Layer 16 of a small transformer language model trained on English Wikipedia (20 layers, counted from 0, width 96).
A neuron adds its activation times its output weights to the MLP's output. To switch it off is to set its activation to zero at one token and run the rest of the model.
A neuron's activation on a vector x is GELU(weights . x + bias), where the dot is the dot product.

Input weights of the MLP neurons that the questions are about. A number n stands for (n - 128) times 0.0061.
n10 (bias -0.043): 114, 138, 116, 132, 117, 125, 144, 125, 133, 121, 127, 113, 123, 112, 113, 107, 130, 160, 111, 126, 152, 119, 124, 165, 146, 135, 130, 124, 95, 107, 136, 133, 99, 139, 131, 109, 153, 139, 146, 116, 134, 165, 122, 150, 98, 145, 140, 139, 140, 120, 149, 148, 132, 123, 84, 114, 124, 141, 128, 102, 112, 132, 144, 133, 117, 123, 91, 126, 135, 105, 112, 132, 114, 126, 117, 93, 140, 148, 108, 141, 134, 114, 123, 144, 143, 118, 109, 94, 161, 107, 130, 136, 162, 139, 123, 150
n58 (bias -0.028): 159, 125, 101, 160, 119, 154, 108, 84, 165, 116, 127, 142, 159, 104, 107, 131, 129, 145, 150, 149, 96, 113, 105, 143, 127, 106, 175, 134, 146, 149, 112, 117, 91, 125, 157, 121, 135, 131, 120, 115, 149, 131, 113, 174, 88, 79, 123, 142, 132, 99, 130, 151, 151, 113, 118, 139, 117, 146, 182, 104, 137, 147, 146, 86, 91, 116, 78, 119, 111, 93, 125, 102, 139, 123, 131, 145, 118, 146, 148, 153, 137, 114, 131, 103, 93, 93, 136, 122, 101, 115, 129, 145, 139, 125, 114, 147
n86 (bias -0.143): 95, 142, 132, 93, 88, 167, 116, 135, 164, 154, 152, 96, 194, 122, 75, 145, 119, 118, 141, 94, 127, 99, 107, 107, 83, 104, 150, 125, 133, 109, 105, 147, 129, 136, 110, 159, 141, 135, 86, 76, 141, 133, 107, 134, 112, 130, 109, 90, 131, 133, 118, 168, 142, 193, 100, 157, 160, 149, 164, 120, 99, 94, 165, 137, 135, 108, 140, 115, 115, 133, 148, 146, 107, 129, 87, 111, 97, 152, 143, 129, 142, 85, 124, 133, 107, 128, 144, 140, 164, 155, 102, 144, 162, 114, 109, 147
n120 (bias -0.091): 121, 127, 138, 116, 114, 121, 123, 142, 114, 149, 105, 57, 105, 156, 150, 111, 147, 108, 114, 135, 152, 112, 163, 146, 127, 71, 121, 100, 117, 152, 141, 168, 153, 124, 116, 162, 154, 152, 137, 115, 138, 127, 95, 125, 114, 118, 123, 145, 164, 129, 117, 121, 110, 133, 120, 121, 131, 172, 161, 109, 95, 144, 137, 121, 118, 130, 152, 131, 77, 118, 130, 120, 154, 129, 118, 170, 101, 92, 124, 124, 131, 127, 135, 127, 129, 118, 136, 105, 125, 146, 126, 133, 137, 110, 132, 141
n136 (bias -0.057): 156, 126, 153, 105, 144, 127, 89, 167, 129, 141, 105, 100, 142, 134, 87, 150, 150, 149, 132, 94, 137, 162, 129, 127, 119, 97, 171, 111, 81, 173, 146, 147, 157, 81, 112, 124, 146, 97, 94, 90, 124, 97, 122, 170, 160, 139, 105, 113, 99, 134, 154, 129, 111, 132, 102, 157, 142, 108, 129, 153, 169, 141, 154, 155, 134, 104, 138, 94, 91, 173, 116, 103, 111, 138, 125, 125, 131, 119, 129, 121, 114, 96, 92, 128, 150, 116, 129, 140, 132, 129, 137, 145, 150, 126, 117, 104
n140 (bias -0.091): 107, 160, 132, 156, 86, 142, 119, 121, 136, 100, 135, 108, 141, 141, 119, 142, 169, 101, 103, 106, 121, 99, 95, 104, 149, 118, 128, 112, 174, 175, 163, 151, 133, 107, 113, 118, 125, 123, 67, 118, 131, 127, 137, 117, 121, 115, 159, 144, 156, 120, 152, 129, 99, 103, 114, 168, 179, 151, 110, 111, 117, 122, 135, 78, 159, 132, 133, 105, 138, 118, 122, 107, 179, 116, 89, 125, 124, 126, 108, 108, 136, 134, 118, 101, 120, 147, 149, 134, 120, 142, 105, 142, 123, 181, 154, 132
n200 (bias -0.002): 129, 138, 127, 125, 101, 159, 116, 123, 140, 139, 139, 133, 111, 79, 105, 116, 151, 162, 150, 109, 143, 166, 134, 127, 108, 154, 120, 142, 124, 141, 129, 125, 112, 119, 138, 76, 99, 134, 117, 128, 129, 162, 109, 164, 124, 113, 142, 110, 114, 126, 122, 124, 130, 150, 158, 114, 138, 106, 138, 129, 139, 140, 140, 109, 123, 144, 134, 80, 133, 112, 147, 120, 139, 132, 112, 110, 123, 119, 134, 125, 120, 148, 136, 116, 133, 129, 146, 109, 132, 147, 141, 128, 140, 112, 125, 102
n366 (bias -0.047): 137, 122, 155, 129, 130, 116, 155, 114, 148, 113, 158, 126, 139, 156, 91, 142, 134, 98, 142, 148, 105, 144, 139, 130, 150, 134, 143, 116, 143, 149, 111, 138, 104, 102, 139, 120, 130, 117, 7, 108, 135, 154, 143, 132, 101, 140, 161, 104, 129, 137, 103, 194, 130, 105, 129, 114, 151, 168, 155, 119, 134, 109, 121, 129, 144, 121, 142, 92, 137, 178, 117, 91, 110, 120, 110, 142, 129, 96, 141, 153, 157, 145, 128, 103, 62, 134, 121, 158, 141, 121, 130, 128, 137, 110, 123, 117

Output weights of the MLP neurons that the questions are about. A number n stands for (n - 128) times 0.0045.
n10: 148, 139, 131, 145, 123, 133, 128, 106, 148, 106, 112, 186, 84, 132, 156, 122, 93, 120, 137, 112, 125, 136, 145, 75, 173, 118, 90, 122, 84, 117, 141, 129, 141, 78, 119, 147, 122, 106, 135, 112, 113, 124, 124, 122, 152, 78, 122, 145, 156, 153, 131, 170, 112, 170, 154, 117, 124, 129, 117, 158, 117, 140, 136, 124, 84, 105, 171, 118, 131, 145, 134, 127, 139, 115, 137, 86, 146, 70, 149, 121, 147, 156, 138, 100, 122, 135, 162, 142, 148, 168, 158, 132, 103, 123, 87, 101
n58: 160, 92, 127, 92, 148, 89, 163, 76, 106, 115, 116, 119, 169, 88, 182, 76, 148, 146, 103, 102, 115, 112, 174, 64, 106, 130, 95, 142, 127, 173, 150, 135, 165, 143, 100, 138, 69, 157, 143, 136, 159, 150, 123, 118, 135, 131, 121, 140, 120, 118, 111, 123, 75, 141, 145, 118, 131, 76, 95, 104, 163, 148, 126, 135, 142, 130, 118, 134, 136, 190, 103, 179, 111, 161, 165, 108, 195, 103, 112, 127, 159, 146, 114, 161, 145, 101, 110, 143, 99, 184, 124, 138, 127, 108, 116, 110
n86: 122, 89, 139, 97, 124, 140, 66, 87, 161, 183, 92, 133, 126, 146, 152, 127, 165, 150, 120, 118, 103, 172, 94, 136, 88, 99, 193, 133, 165, 140, 163, 113, 190, 124, 197, 111, 157, 148, 128, 121, 136, 121, 144, 108, 191, 85, 208, 125, 126, 94, 150, 107, 98, 127, 124, 90, 181, 82, 133, 104, 123, 149, 110, 202, 117, 148, 171, 115, 163, 69, 146, 99, 78, 123, 101, 180, 124, 89, 105, 109, 72, 184, 133, 191, 92, 94, 143, 103, 66, 148, 115, 137, 102, 128, 104, 110
n120: 160, 165, 152, 163, 93, 135, 89, 96, 175, 127, 117, 143, 151, 141, 62, 138, 136, 152, 131, 121, 113, 126, 103, 101, 128, 177, 96, 111, 150, 112, 125, 112, 119, 142, 115, 98, 123, 123, 72, 112, 132, 94, 151, 156, 87, 137, 152, 82, 179, 130, 142, 134, 112, 179, 123, 142, 99, 121, 102, 129, 151, 111, 67, 112, 102, 147, 141, 112, 144, 191, 125, 113, 110, 164, 151, 78, 152, 156, 168, 162, 124, 104, 103, 80, 130, 197, 121, 120, 140, 117, 116, 137, 123, 136, 107, 147
n136: 113, 146, 149, 131, 149, 111, 129, 100, 76, 133, 162, 140, 154, 150, 169, 128, 122, 154, 179, 196, 133, 105, 141, 116, 88, 76, 146, 156, 100, 119, 167, 102, 152, 155, 139, 143, 131, 160, 156, 143, 140, 111, 141, 137, 90, 105, 101, 119, 84, 108, 97, 103, 131, 143, 136, 131, 152, 131, 168, 120, 121, 160, 145, 135, 143, 169, 144, 134, 77, 127, 98, 106, 134, 71, 116, 26, 72, 101, 122, 192, 142, 114, 129, 163, 130, 122, 80, 117, 118, 85, 138, 127, 141, 100, 182, 152
n140: 150, 107, 128, 86, 85, 114, 128, 150, 181, 182, 140, 158, 108, 38, 109, 87, 127, 155, 104, 153, 165, 169, 105, 145, 104, 113, 145, 121, 132, 144, 148, 142, 120, 135, 131, 186, 77, 92, 146, 191, 147, 95, 165, 136, 111, 85, 121, 125, 108, 140, 143, 109, 132, 186, 122, 145, 96, 147, 113, 108, 150, 127, 87, 136, 105, 82, 61, 139, 156, 130, 129, 136, 147, 135, 113, 102, 139, 152, 153, 163, 122, 116, 127, 137, 150, 121, 107, 80, 90, 140, 165, 137, 128, 146, 113, 93
n200: 125, 139, 154, 126, 99, 105, 99, 128, 133, 117, 152, 124, 150, 132, 151, 163, 121, 169, 144, 144, 112, 116, 94, 147, 117, 119, 164, 126, 98, 125, 109, 136, 135, 116, 147, 136, 82, 103, 129, 165, 94, 137, 138, 131, 134, 129, 62, 108, 148, 103, 127, 107, 138, 99, 126, 119, 113, 94, 118, 137, 126, 75, 143, 134, 137, 142, 100, 140, 118, 142, 138, 154, 145, 118, 147, 120, 123, 138, 119, 118, 175, 146, 152, 110, 119, 137, 164, 183, 159, 105, 115, 154, 112, 103, 131, 132
n366: 136, 134, 142, 190, 135, 118, 78, 144, 129, 101, 90, 136, 88, 103, 165, 152, 113, 140, 180, 115, 128, 109, 121, 115, 153, 105, 121, 136, 96, 82, 117, 94, 135, 160, 121, 132, 140, 103, 249, 145, 85, 100, 125, 121, 124, 101, 137, 138, 161, 136, 117, 96, 150, 185, 113, 135, 178, 100, 123, 151, 112, 149, 102, 121, 70, 173, 123, 127, 171, 117, 180, 149, 75, 109, 152, 113, 92, 175, 205, 193, 115, 131, 124, 96, 110, 141, 126, 131, 149, 61, 142, 160, 131, 83, 132, 101

Each question names a token from some text and the token that comes next. It shows the vector x that enters the MLP there. A number n stands for (n - 128) times 0.07.

Then comes g, the gradient of the next token's log-probability with respect to the MLP's output, scaled to length 1. A neuron's effect is roughly proportional to its activation times (output weights . g). A number n stands for (n - 128) times 0.0035.

"her", then " "
x: 136, 110, 125, 115, 141, 108, 95, 123, 147, 146, 133, 107, 98, 128, 128, 175, 128, 114, 86, 124, 142, 126, 126, 132, 148, 144, 163, 129, 86, 109, 103, 120, 150, 123, 133, 148, 66, 119, 133, 125, 134, 129, 128, 124, 129, 136, 137, 131, 129, 124, 132, 105, 155, 114, 154, 115, 138, 97, 108, 141, 136, 130, 144, 123, 143, 119, 142, 141, 160, 162, 126, 118, 141, 146, 112, 78, 136, 130, 130, 129, 152, 97, 152, 137, 152, 149, 155, 138, 119, 115, 124, 131, 107, 109, 116, 169
g: 104, 107, 124, 113, 151, 143, 119, 102, 125, 11, 144, 124, 163, 161, 154, 105, 93, 155, 117, 132, 116, 141, 101, 150, 86, 120, 167, 111, 95, 135, 162, 121, 136, 129, 119, 176, 127, 151, 180, 122, 118, 112, 117, 134, 78, 148, 93, 104, 89, 121, 130, 113, 147, 116, 160, 166, 110, 72, 134, 168, 122, 162, 121, 122, 93, 118, 133, 154, 136, 109, 180, 141, 130, 133, 154, 89, 144, 184, 159, 132, 29, 107, 109, 129, 159, 144, 133, 133, 87, 147, 143, 154, 134, 112, 156, 171
Which neuron, switched off, lowers the next token's probability most? n136

"un", then "ction"
x: 112, 152, 160, 149, 111, 123, 109, 191, 145, 139, 117, 124, 126, 132, 123, 145, 131, 105, 108, 100, 157, 72, 109, 131, 159, 116, 104, 169, 121, 129, 123, 140, 169, 109, 121, 125, 117, 110, 129, 126, 120, 109, 103, 121, 112, 142, 146, 130, 122, 136, 104, 122, 146, 130, 138, 114, 108, 113, 107, 135, 93, 116, 127, 113, 145, 191, 137, 163, 111, 125, 138, 129, 121, 136, 83, 124, 146, 138, 142, 128, 145, 147, 143, 119, 161, 121, 139, 136, 110, 121, 147, 107, 104, 120, 124, 118
g: 100, 160, 149, 138, 135, 176, 128, 106, 125, 107, 83, 202, 140, 186, 79, 171, 102, 63, 111, 93, 144, 88, 124, 95, 123, 133, 152, 164, 144, 142, 91, 103, 88, 112, 108, 129, 142, 161, 115, 132, 131, 97, 134, 120, 157, 107, 124, 128, 159, 124, 67, 109, 125, 152, 113, 142, 163, 115, 126, 128, 141, 124, 103, 145, 143, 95, 120, 185, 190, 72, 92, 146, 107, 143, 84, 88, 126, 149, 172, 125, 162, 140, 163, 146, 153, 128, 81, 99, 182, 152, 135, 140, 96, 154, 105, 134
Which neuron, switched off, raises the next token's probability most? n140

"ition", then " of"
x: 136, 122, 104, 136, 123, 131, 143, 121, 141, 126, 144, 136, 131, 104, 144, 148, 110, 130, 101, 129, 162, 88, 115, 139, 127, 152, 160, 133, 122, 140, 120, 122, 126, 123, 149, 133, 75, 123, 116, 99, 103, 93, 123, 111, 130, 119, 149, 156, 123, 141, 126, 117, 146, 128, 168, 130, 121, 116, 155, 124, 104, 128, 133, 126, 131, 152, 140, 131, 159, 110, 130, 139, 148, 128, 118, 60, 125, 87, 99, 145, 153, 140, 153, 127, 164, 117, 136, 150, 111, 113, 155, 118, 105, 128, 145, 129
g: 126, 152, 106, 135, 135, 111, 133, 113, 195, 198, 138, 115, 123, 139, 122, 179, 174, 95, 89, 122, 128, 92, 95, 88, 118, 123, 91, 97, 133, 105, 156, 99, 82, 117, 124, 125, 118, 71, 148, 147, 110, 91, 163, 158, 83, 101, 108, 137, 174, 146, 100, 105, 94, 80, 166, 138, 119, 87, 126, 165, 133, 115, 159, 71, 121, 103, 135, 149, 146, 117, 202, 102, 119, 130, 115, 128, 136, 135, 146, 172, 149, 142, 139, 109, 148, 130, 166, 171, 141, 124, 131, 94, 164, 199, 146, 93
Which neuron, switched off, lowers the next token's probability most? n200

"ov", then "able"
x: 130, 115, 141, 163, 124, 143, 126, 106, 146, 137, 128, 131, 146, 137, 141, 118, 91, 88, 105, 109, 126, 109, 135, 120, 139, 95, 93, 130, 130, 161, 106, 113, 131, 136, 139, 173, 110, 150, 131, 125, 126, 126, 111, 140, 132, 151, 109, 130, 128, 126, 141, 139, 137, 70, 138, 126, 90, 142, 168, 155, 79, 127, 126, 128, 141, 163, 135, 120, 135, 129, 111, 109, 142, 170, 101, 125, 125, 82, 132, 121, 132, 162, 127, 137, 154, 106, 136, 134, 125, 129, 149, 115, 96, 97, 157, 128
g: 162, 186, 145, 119, 142, 61, 118, 132, 124, 143, 152, 172, 115, 89, 112, 159, 140, 84, 121, 169, 115, 113, 199, 85, 106, 137, 86, 107, 166, 148, 76, 115, 123, 114, 128, 117, 102, 117, 124, 127, 127, 116, 126, 133, 169, 115, 108, 140, 133, 145, 117, 130, 136, 105, 141, 152, 87, 108, 101, 94, 157, 207, 160, 145, 105, 126, 155, 111, 129, 112, 193, 93, 133, 126, 113, 145, 187, 172, 126, 101, 123, 53, 74, 105, 100, 172, 138, 91, 108, 143, 125, 143, 132, 139, 154, 160
Which neuron, switched off, lowers the next token's probability most? n120

"v", then "il"
x: 148, 117, 124, 124, 152, 126, 135, 147, 110, 146, 121, 116, 91, 148, 141, 122, 80, 133, 120, 147, 162, 116, 121, 132, 118, 110, 117, 123, 142, 143, 133, 122, 127, 126, 110, 127, 137, 125, 147, 115, 122, 126, 135, 124, 132, 126, 111, 117, 104, 124, 142, 93, 73, 124, 160, 120, 108, 129, 129, 108, 85, 145, 141, 166, 116, 173, 141, 158, 97, 175, 140, 129, 119, 146, 127, 132, 137, 113, 196, 104, 129, 135, 131, 116, 134, 111, 141, 128, 118, 98, 163, 111, 136, 137, 133, 133
g: 188, 134, 134, 183, 151, 134, 130, 102, 101, 118, 134, 135, 125, 71, 90, 111, 132, 109, 94, 132, 127, 143, 129, 143, 155, 149, 164, 155, 78, 136, 115, 138, 123, 187, 78, 110, 129, 124, 118, 128, 124, 166, 160, 55, 108, 163, 64, 150, 117, 136, 186, 134, 118, 172, 126, 133, 148, 159, 130, 173, 195, 115, 123, 133, 157, 127, 108, 144, 72, 136, 136, 87, 157, 107, 120, 111, 103, 194, 120, 104, 89, 94, 97, 76, 132, 113, 84, 138, 149, 104, 164, 130, 109, 119, 126, 152
Which neuron, switched off, lowers the next token's probability most? n120

"ir", then "m"
x: 121, 160, 149, 133, 122, 131, 127, 93, 149, 133, 93, 140, 101, 144, 126, 130, 98, 120, 97, 121, 144, 84, 163, 124, 118, 90, 132, 162, 136, 121, 124, 146, 159, 107, 118, 115, 131, 140, 112, 142, 89, 112, 118, 144, 150, 169, 110, 134, 131, 119, 150, 134, 98, 115, 158, 110, 113, 128, 163, 135, 110, 113, 156, 155, 135, 174, 133, 119, 136, 112, 120, 100, 106, 138, 125, 141, 124, 124, 143, 110, 136, 139, 136, 115, 149, 90, 122, 147, 142, 120, 151, 122, 105, 109, 117, 169
g: 137, 108, 171, 132, 116, 103, 142, 148, 154, 101, 135, 121, 124, 142, 182, 167, 85, 122, 116, 118, 104, 164, 96, 132, 148, 78, 137, 114, 204, 47, 122, 156, 130, 124, 126, 122, 133, 103, 77, 162, 87, 92, 109, 106, 97, 96, 143, 196, 144, 153, 103, 148, 117, 76, 140, 134, 116, 126, 93, 158, 147, 104, 131, 160, 82, 136, 71, 132, 136, 151, 154, 108, 155, 103, 132, 102, 134, 148, 127, 100, 148, 126, 103, 147, 124, 171, 159, 92, 218, 142, 127, 142, 136, 111, 165, 127
Which neuron, switched off, lowers the next token's probability most? n120

"ost", then " to"
x: 142, 105, 114, 145, 122, 113, 128, 105, 163, 125, 174, 128, 132, 129, 124, 123, 115, 127, 86, 134, 140, 119, 117, 139, 135, 123, 152, 142, 120, 107, 109, 98, 138, 101, 121, 145, 93, 145, 126, 120, 112, 141, 105, 135, 123, 128, 111, 138, 144, 118, 137, 124, 147, 73, 154, 161, 141, 116, 139, 113, 112, 100, 121, 131, 156, 156, 146, 161, 137, 129, 133, 121, 158, 150, 124, 88, 128, 126, 162, 135, 168, 121, 125, 151, 123, 155, 157, 127, 95, 114, 166, 107, 129, 93, 107, 106
g: 119, 138, 107, 104, 143, 103, 123, 96, 199, 138, 123, 153, 151, 123, 70, 86, 115, 76, 108, 134, 126, 74, 120, 105, 124, 159, 147, 150, 114, 131, 185, 168, 170, 128, 83, 115, 148, 131, 131, 149, 162, 113, 101, 150, 137, 109, 73, 144, 134, 112, 163, 83, 99, 163, 180, 137, 126, 135, 164, 136, 171, 87, 165, 150, 123, 112, 75, 126, 158, 162, 90, 173, 161, 87, 115, 120, 167, 60, 148, 130, 179, 121, 136, 146, 103, 136, 175, 104, 123, 122, 116, 122, 127, 114, 92, 108
Which neuron, switched off, lowers the next token's probability most? n58

"an", then "ama"
x: 124, 140, 123, 123, 141, 111, 128, 137, 125, 143, 111, 140, 129, 149, 157, 127, 106, 131, 78, 140, 158, 99, 106, 132, 135, 91, 108, 156, 88, 148, 125, 139, 140, 138, 108, 142, 111, 81, 170, 137, 113, 124, 102, 108, 145, 120, 129, 125, 148, 132, 119, 132, 107, 126, 154, 116, 122, 121, 105, 137, 122, 146, 97, 97, 134, 148, 135, 163, 135, 140, 140, 116, 131, 155, 166, 90, 151, 117, 105, 146, 117, 114, 156, 121, 130, 150, 123, 132, 160, 143, 133, 125, 130, 91, 133, 114
g: 172, 166, 176, 97, 108, 179, 139, 122, 118, 111, 140, 98, 149, 168, 155, 118, 115, 131, 139, 118, 121, 105, 154, 173, 148, 117, 151, 108, 109, 203, 127, 153, 116, 127, 132, 177, 173, 126, 113, 132, 169, 92, 94, 108, 131, 102, 115, 172, 176, 79, 141, 147, 84, 100, 100, 98, 107, 144, 103, 97, 168, 214, 153, 131, 90, 102, 96, 154, 145, 121, 97, 110, 108, 169, 107, 146, 128, 111, 86, 120, 144, 153, 130, 137, 130, 123, 88, 135, 84, 134, 125, 82, 121, 64, 101, 140
Which neuron, switched off, raises the next token's probability most? n120

" held", then " on"
x: 126, 97, 122, 137, 146, 155, 144, 121, 166, 121, 155, 142, 153, 154, 145, 137, 117, 120, 123, 141, 129, 99, 110, 113, 164, 119, 122, 147, 102, 133, 110, 96, 121, 117, 135, 166, 83, 125, 119, 107, 107, 132, 136, 124, 147, 115, 119, 157, 136, 125, 161, 138, 121, 99, 122, 127, 125, 147, 138, 122, 127, 108, 110, 109, 125, 144, 122, 139, 157, 145, 125, 128, 156, 119, 121, 62, 160, 125, 131, 113, 168, 137, 158, 133, 128, 122, 154, 116, 112, 110, 142, 104, 111, 106, 129, 130
g: 128, 113, 145, 169, 138, 196, 119, 122, 181, 121, 91, 167, 134, 86, 128, 144, 107, 119, 138, 166, 111, 130, 119, 107, 160, 146, 123, 99, 71, 130, 155, 203, 136, 95, 124, 167, 163, 93, 140, 173, 127, 65, 79, 103, 127, 80, 112, 91, 164, 127, 152, 119, 101, 139, 135, 164, 155, 141, 184, 128, 114, 146, 81, 103, 102, 145, 134, 69, 117, 96, 146, 130, 138, 159, 140, 134, 111, 107, 135, 75, 134, 120, 150, 184, 126, 141, 126, 98, 134, 145, 138, 113, 115, 99, 66, 166
Which neuron, switched off, raises the next token's probability most? n58

"ed", then " in"
x: 125, 101, 123, 141, 130, 137, 113, 120, 149, 140, 155, 126, 146, 162, 141, 125, 116, 126, 117, 122, 151, 104, 111, 122, 160, 129, 137, 138, 110, 133, 97, 117, 127, 120, 150, 136, 87, 141, 112, 122, 127, 132, 131, 120, 142, 113, 114, 146, 145, 116, 155, 124, 152, 107, 137, 123, 123, 128, 155, 140, 123, 108, 114, 119, 141, 162, 120, 153, 187, 141, 113, 114, 149, 126, 118, 45, 133, 102, 140, 145, 159, 124, 140, 112, 124, 120, 150, 125, 103, 119, 143, 124, 111, 106, 123, 129
g: 111, 66, 149, 139, 141, 160, 124, 72, 141, 160, 95, 155, 121, 190, 197, 112, 129, 155, 133, 124, 137, 181, 127, 131, 170, 134, 115, 69, 117, 85, 142, 142, 109, 127, 130, 160, 118, 56, 139, 132, 82, 131, 115, 125, 131, 185, 176, 145, 159, 123, 150, 137, 113, 110, 158, 90, 131, 98, 102, 125, 126, 124, 109, 149, 112, 158, 167, 106, 96, 90, 143, 84, 107, 170, 153, 93, 156, 139, 141, 119, 132, 139, 89, 128, 112, 162, 108, 113, 83, 132, 127, 56, 146, 174, 155, 112
Which neuron, switched off, lowers the next token's probability most? n366

"en", then "\""
x: 96, 146, 143, 153, 137, 117, 111, 142, 110, 130, 154, 119, 129, 142, 180, 137, 121, 125, 82, 133, 180, 101, 110, 123, 126, 134, 123, 135, 109, 136, 126, 149, 148, 145, 112, 122, 74, 145, 143, 131, 123, 119, 130, 119, 123, 123, 120, 105, 105, 130, 123, 117, 132, 134, 174, 115, 135, 102, 117, 123, 102, 123, 120, 125, 126, 186, 105, 117, 169, 128, 127, 118, 118, 135, 122, 107, 138, 125, 126, 120, 140, 130, 128, 140, 144, 123, 118, 94, 142, 113, 132, 107, 159, 131, 133, 154
g: 138, 106, 113, 174, 112, 104, 66, 110, 152, 73, 137, 184, 115, 149, 136, 98, 123, 93, 117, 144, 138, 159, 196, 103, 106, 149, 80, 149, 157, 115, 193, 103, 98, 157, 133, 108, 108, 160, 134, 105, 143, 144, 128, 104, 168, 87, 79, 113, 130, 156, 149, 109, 181, 103, 160, 145, 113, 107, 129, 106, 105, 132, 135, 140, 108, 141, 173, 138, 147, 117, 90, 146, 155, 164, 180, 68, 166, 105, 134, 100, 111, 128, 180, 110, 159, 132, 120, 98, 94, 118, 126, 68, 100, 149, 149, 153
Which neuron, switched off, lowers the next token's probability most? n10

"ov", then "ing"
x: 121, 129, 135, 161, 133, 137, 140, 120, 112, 131, 108, 124, 143, 130, 156, 122, 94, 111, 114, 114, 148, 110, 148, 116, 114, 101, 109, 138, 142, 171, 137, 94, 124, 132, 121, 168, 93, 141, 151, 147, 110, 114, 106, 139, 128, 154, 115, 130, 113, 144, 121, 115, 132, 112, 161, 140, 73, 129, 153, 164, 102, 147, 130, 120, 145, 168, 124, 132, 104, 117, 120, 114, 121, 162, 124, 116, 122, 83, 115, 117, 133, 150, 116, 153, 154, 103, 136, 126, 144, 117, 140, 100, 120, 109, 153, 131
g: 118, 155, 101, 129, 146, 159, 97, 104, 168, 126, 129, 98, 123, 101, 99, 164, 154, 75, 130, 174, 146, 139, 126, 170, 127, 147, 90, 137, 105, 44, 166, 164, 125, 125, 133, 133, 103, 131, 149, 131, 91, 73, 91, 129, 181, 198, 133, 116, 131, 162, 120, 141, 95, 180, 90, 128, 101, 120, 97, 134, 122, 95, 176, 162, 156, 94, 177, 116, 144, 114, 98, 109, 107, 184, 126, 122, 125, 90, 159, 136, 152, 134, 103, 92, 143, 161, 95, 135, 149, 120, 152, 82, 167, 141, 110, 90
Which neuron, switched off, lowers the next token's probability most? n120

"==", then "D"
x: 117, 134, 122, 137, 102, 121, 170, 114, 135, 127, 136, 134, 155, 169, 134, 118, 97, 147, 116, 126, 127, 119, 113, 125, 153, 137, 131, 124, 130, 121, 69, 114, 145, 108, 119, 139, 90, 163, 153, 139, 131, 90, 147, 142, 112, 103, 131, 145, 139, 156, 126, 166, 93, 92, 124, 142, 118, 137, 115, 119, 112, 125, 147, 109, 119, 134, 157, 140, 151, 160, 120, 114, 100, 126, 115, 80, 153, 122, 138, 123, 109, 133, 127, 122, 148, 123, 142, 122, 121, 107, 134, 129, 139, 149, 144, 130
g: 107, 88, 151, 187, 130, 141, 105, 139, 89, 146, 94, 143, 144, 146, 155, 115, 103, 128, 139, 171, 120, 85, 152, 138, 167, 108, 148, 153, 191, 110, 124, 133, 161, 116, 158, 120, 161, 142, 107, 110, 186, 29, 125, 139, 158, 136, 138, 110, 146, 103, 82, 64, 129, 99, 115, 134, 141, 125, 137, 94, 162, 83, 144, 133, 132, 136, 136, 110, 109, 142, 160, 122, 129, 119, 112, 159, 132, 134, 138, 177, 123, 101, 151, 85, 47, 175, 133, 79, 115, 97, 186, 128, 100, 120, 127, 133
Which neuron, switched off, raises the next token's probability most? n140

" ro", then "om"
x: 141, 103, 134, 142, 107, 147, 120, 157, 161, 156, 120, 123, 142, 146, 128, 120, 91, 135, 137, 102, 118, 86, 147, 152, 147, 119, 116, 146, 132, 118, 108, 141, 137, 113, 99, 138, 105, 106, 145, 117, 125, 96, 122, 141, 109, 90, 124, 118, 143, 134, 119, 121, 114, 139, 164, 102, 135, 105, 116, 119, 111, 136, 130, 143, 140, 146, 128, 104, 152, 132, 151, 106, 107, 175, 140, 122, 111, 137, 142, 109, 152, 119, 160, 155, 87, 143, 144, 165, 129, 138, 132, 129, 97, 163, 81, 107
g: 113, 142, 92, 164, 145, 124, 133, 100, 108, 147, 170, 144, 112, 124, 184, 117, 133, 156, 138, 143, 129, 150, 80, 143, 99, 115, 102, 155, 151, 174, 109, 141, 145, 128, 114, 86, 109, 150, 149, 132, 140, 162, 170, 137, 134, 123, 114, 214, 115, 120, 167, 109, 109, 164, 152, 79, 93, 96, 102, 74, 111, 98, 121, 195, 195, 131, 126, 124, 172, 126, 82, 90, 108, 139, 158, 109, 136, 138, 50, 146, 132, 145, 93, 147, 114, 75, 142, 118, 81, 124, 101, 133, 119, 114, 164, 101
Which neuron, switched off, lowers the next token's probability most? n86

"t", then "est"
x: 149, 139, 138, 129, 135, 142, 128, 113, 170, 150, 129, 112, 141, 162, 125, 125, 130, 104, 123, 140, 163, 132, 114, 148, 165, 101, 136, 110, 127, 148, 135, 122, 115, 118, 139, 118, 115, 147, 129, 123, 120, 92, 118, 123, 142, 130, 138, 160, 103, 115, 123, 97, 125, 106, 131, 130, 132, 146, 135, 115, 136, 137, 114, 104, 134, 158, 145, 160, 129, 93, 134, 132, 126, 111, 125, 98, 132, 88, 147, 90, 118, 94, 127, 100, 101, 134, 134, 183, 135, 129, 147, 124, 65, 149, 163, 128
g: 126, 102, 129, 101, 174, 117, 118, 117, 137, 97, 159, 134, 132, 165, 120, 146, 129, 84, 155, 205, 118, 120, 68, 97, 119, 139, 112, 126, 107, 89, 107, 132, 132, 136, 127, 76, 135, 132, 142, 138, 121, 148, 95, 129, 96, 192, 127, 143, 96, 168, 134, 131, 190, 113, 164, 179, 115, 176, 114, 105, 98, 112, 95, 117, 132, 204, 107, 73, 86, 148, 97, 154, 110, 122, 167, 131, 140, 147, 133, 133, 143, 105, 180, 152, 113, 121, 94, 169, 152, 155, 143, 57, 133, 120, 131, 79
Which neuron, switched off, raises the next token's probability most? n140

"p", then "ret"
x: 124, 132, 142, 128, 134, 122, 110, 105, 125, 149, 144, 123, 123, 159, 100, 145, 108, 108, 135, 124, 162, 149, 125, 146, 135, 124, 178, 159, 105, 152, 110, 136, 130, 114, 110, 112, 111, 121, 160, 161, 151, 113, 105, 133, 136, 107, 129, 121, 118, 133, 149, 98, 129, 94, 131, 105, 125, 121, 147, 155, 118, 96, 118, 90, 120, 174, 187, 154, 130, 141, 104, 142, 128, 131, 140, 110, 114, 118, 143, 117, 135, 137, 115, 117, 147, 104, 107, 140, 135, 128, 123, 115, 98, 117, 140, 99
g: 114, 182, 152, 146, 70, 104, 161, 92, 120, 98, 123, 111, 130, 117, 117, 149, 117, 91, 146, 113, 70, 129, 132, 159, 154, 135, 170, 143, 82, 98, 146, 127, 122, 173, 150, 104, 176, 134, 97, 129, 177, 102, 67, 182, 117, 133, 130, 172, 129, 141, 111, 126, 132, 126, 147, 111, 153, 97, 164, 122, 150, 136, 165, 109, 89, 138, 99, 109, 147, 106, 197, 90, 130, 82, 110, 135, 108, 52, 108, 94, 150, 104, 103, 155, 118, 155, 136, 136, 148, 155, 113, 166, 153, 83, 174, 165
Which neuron, switched off, lowers the next token's probability most? n136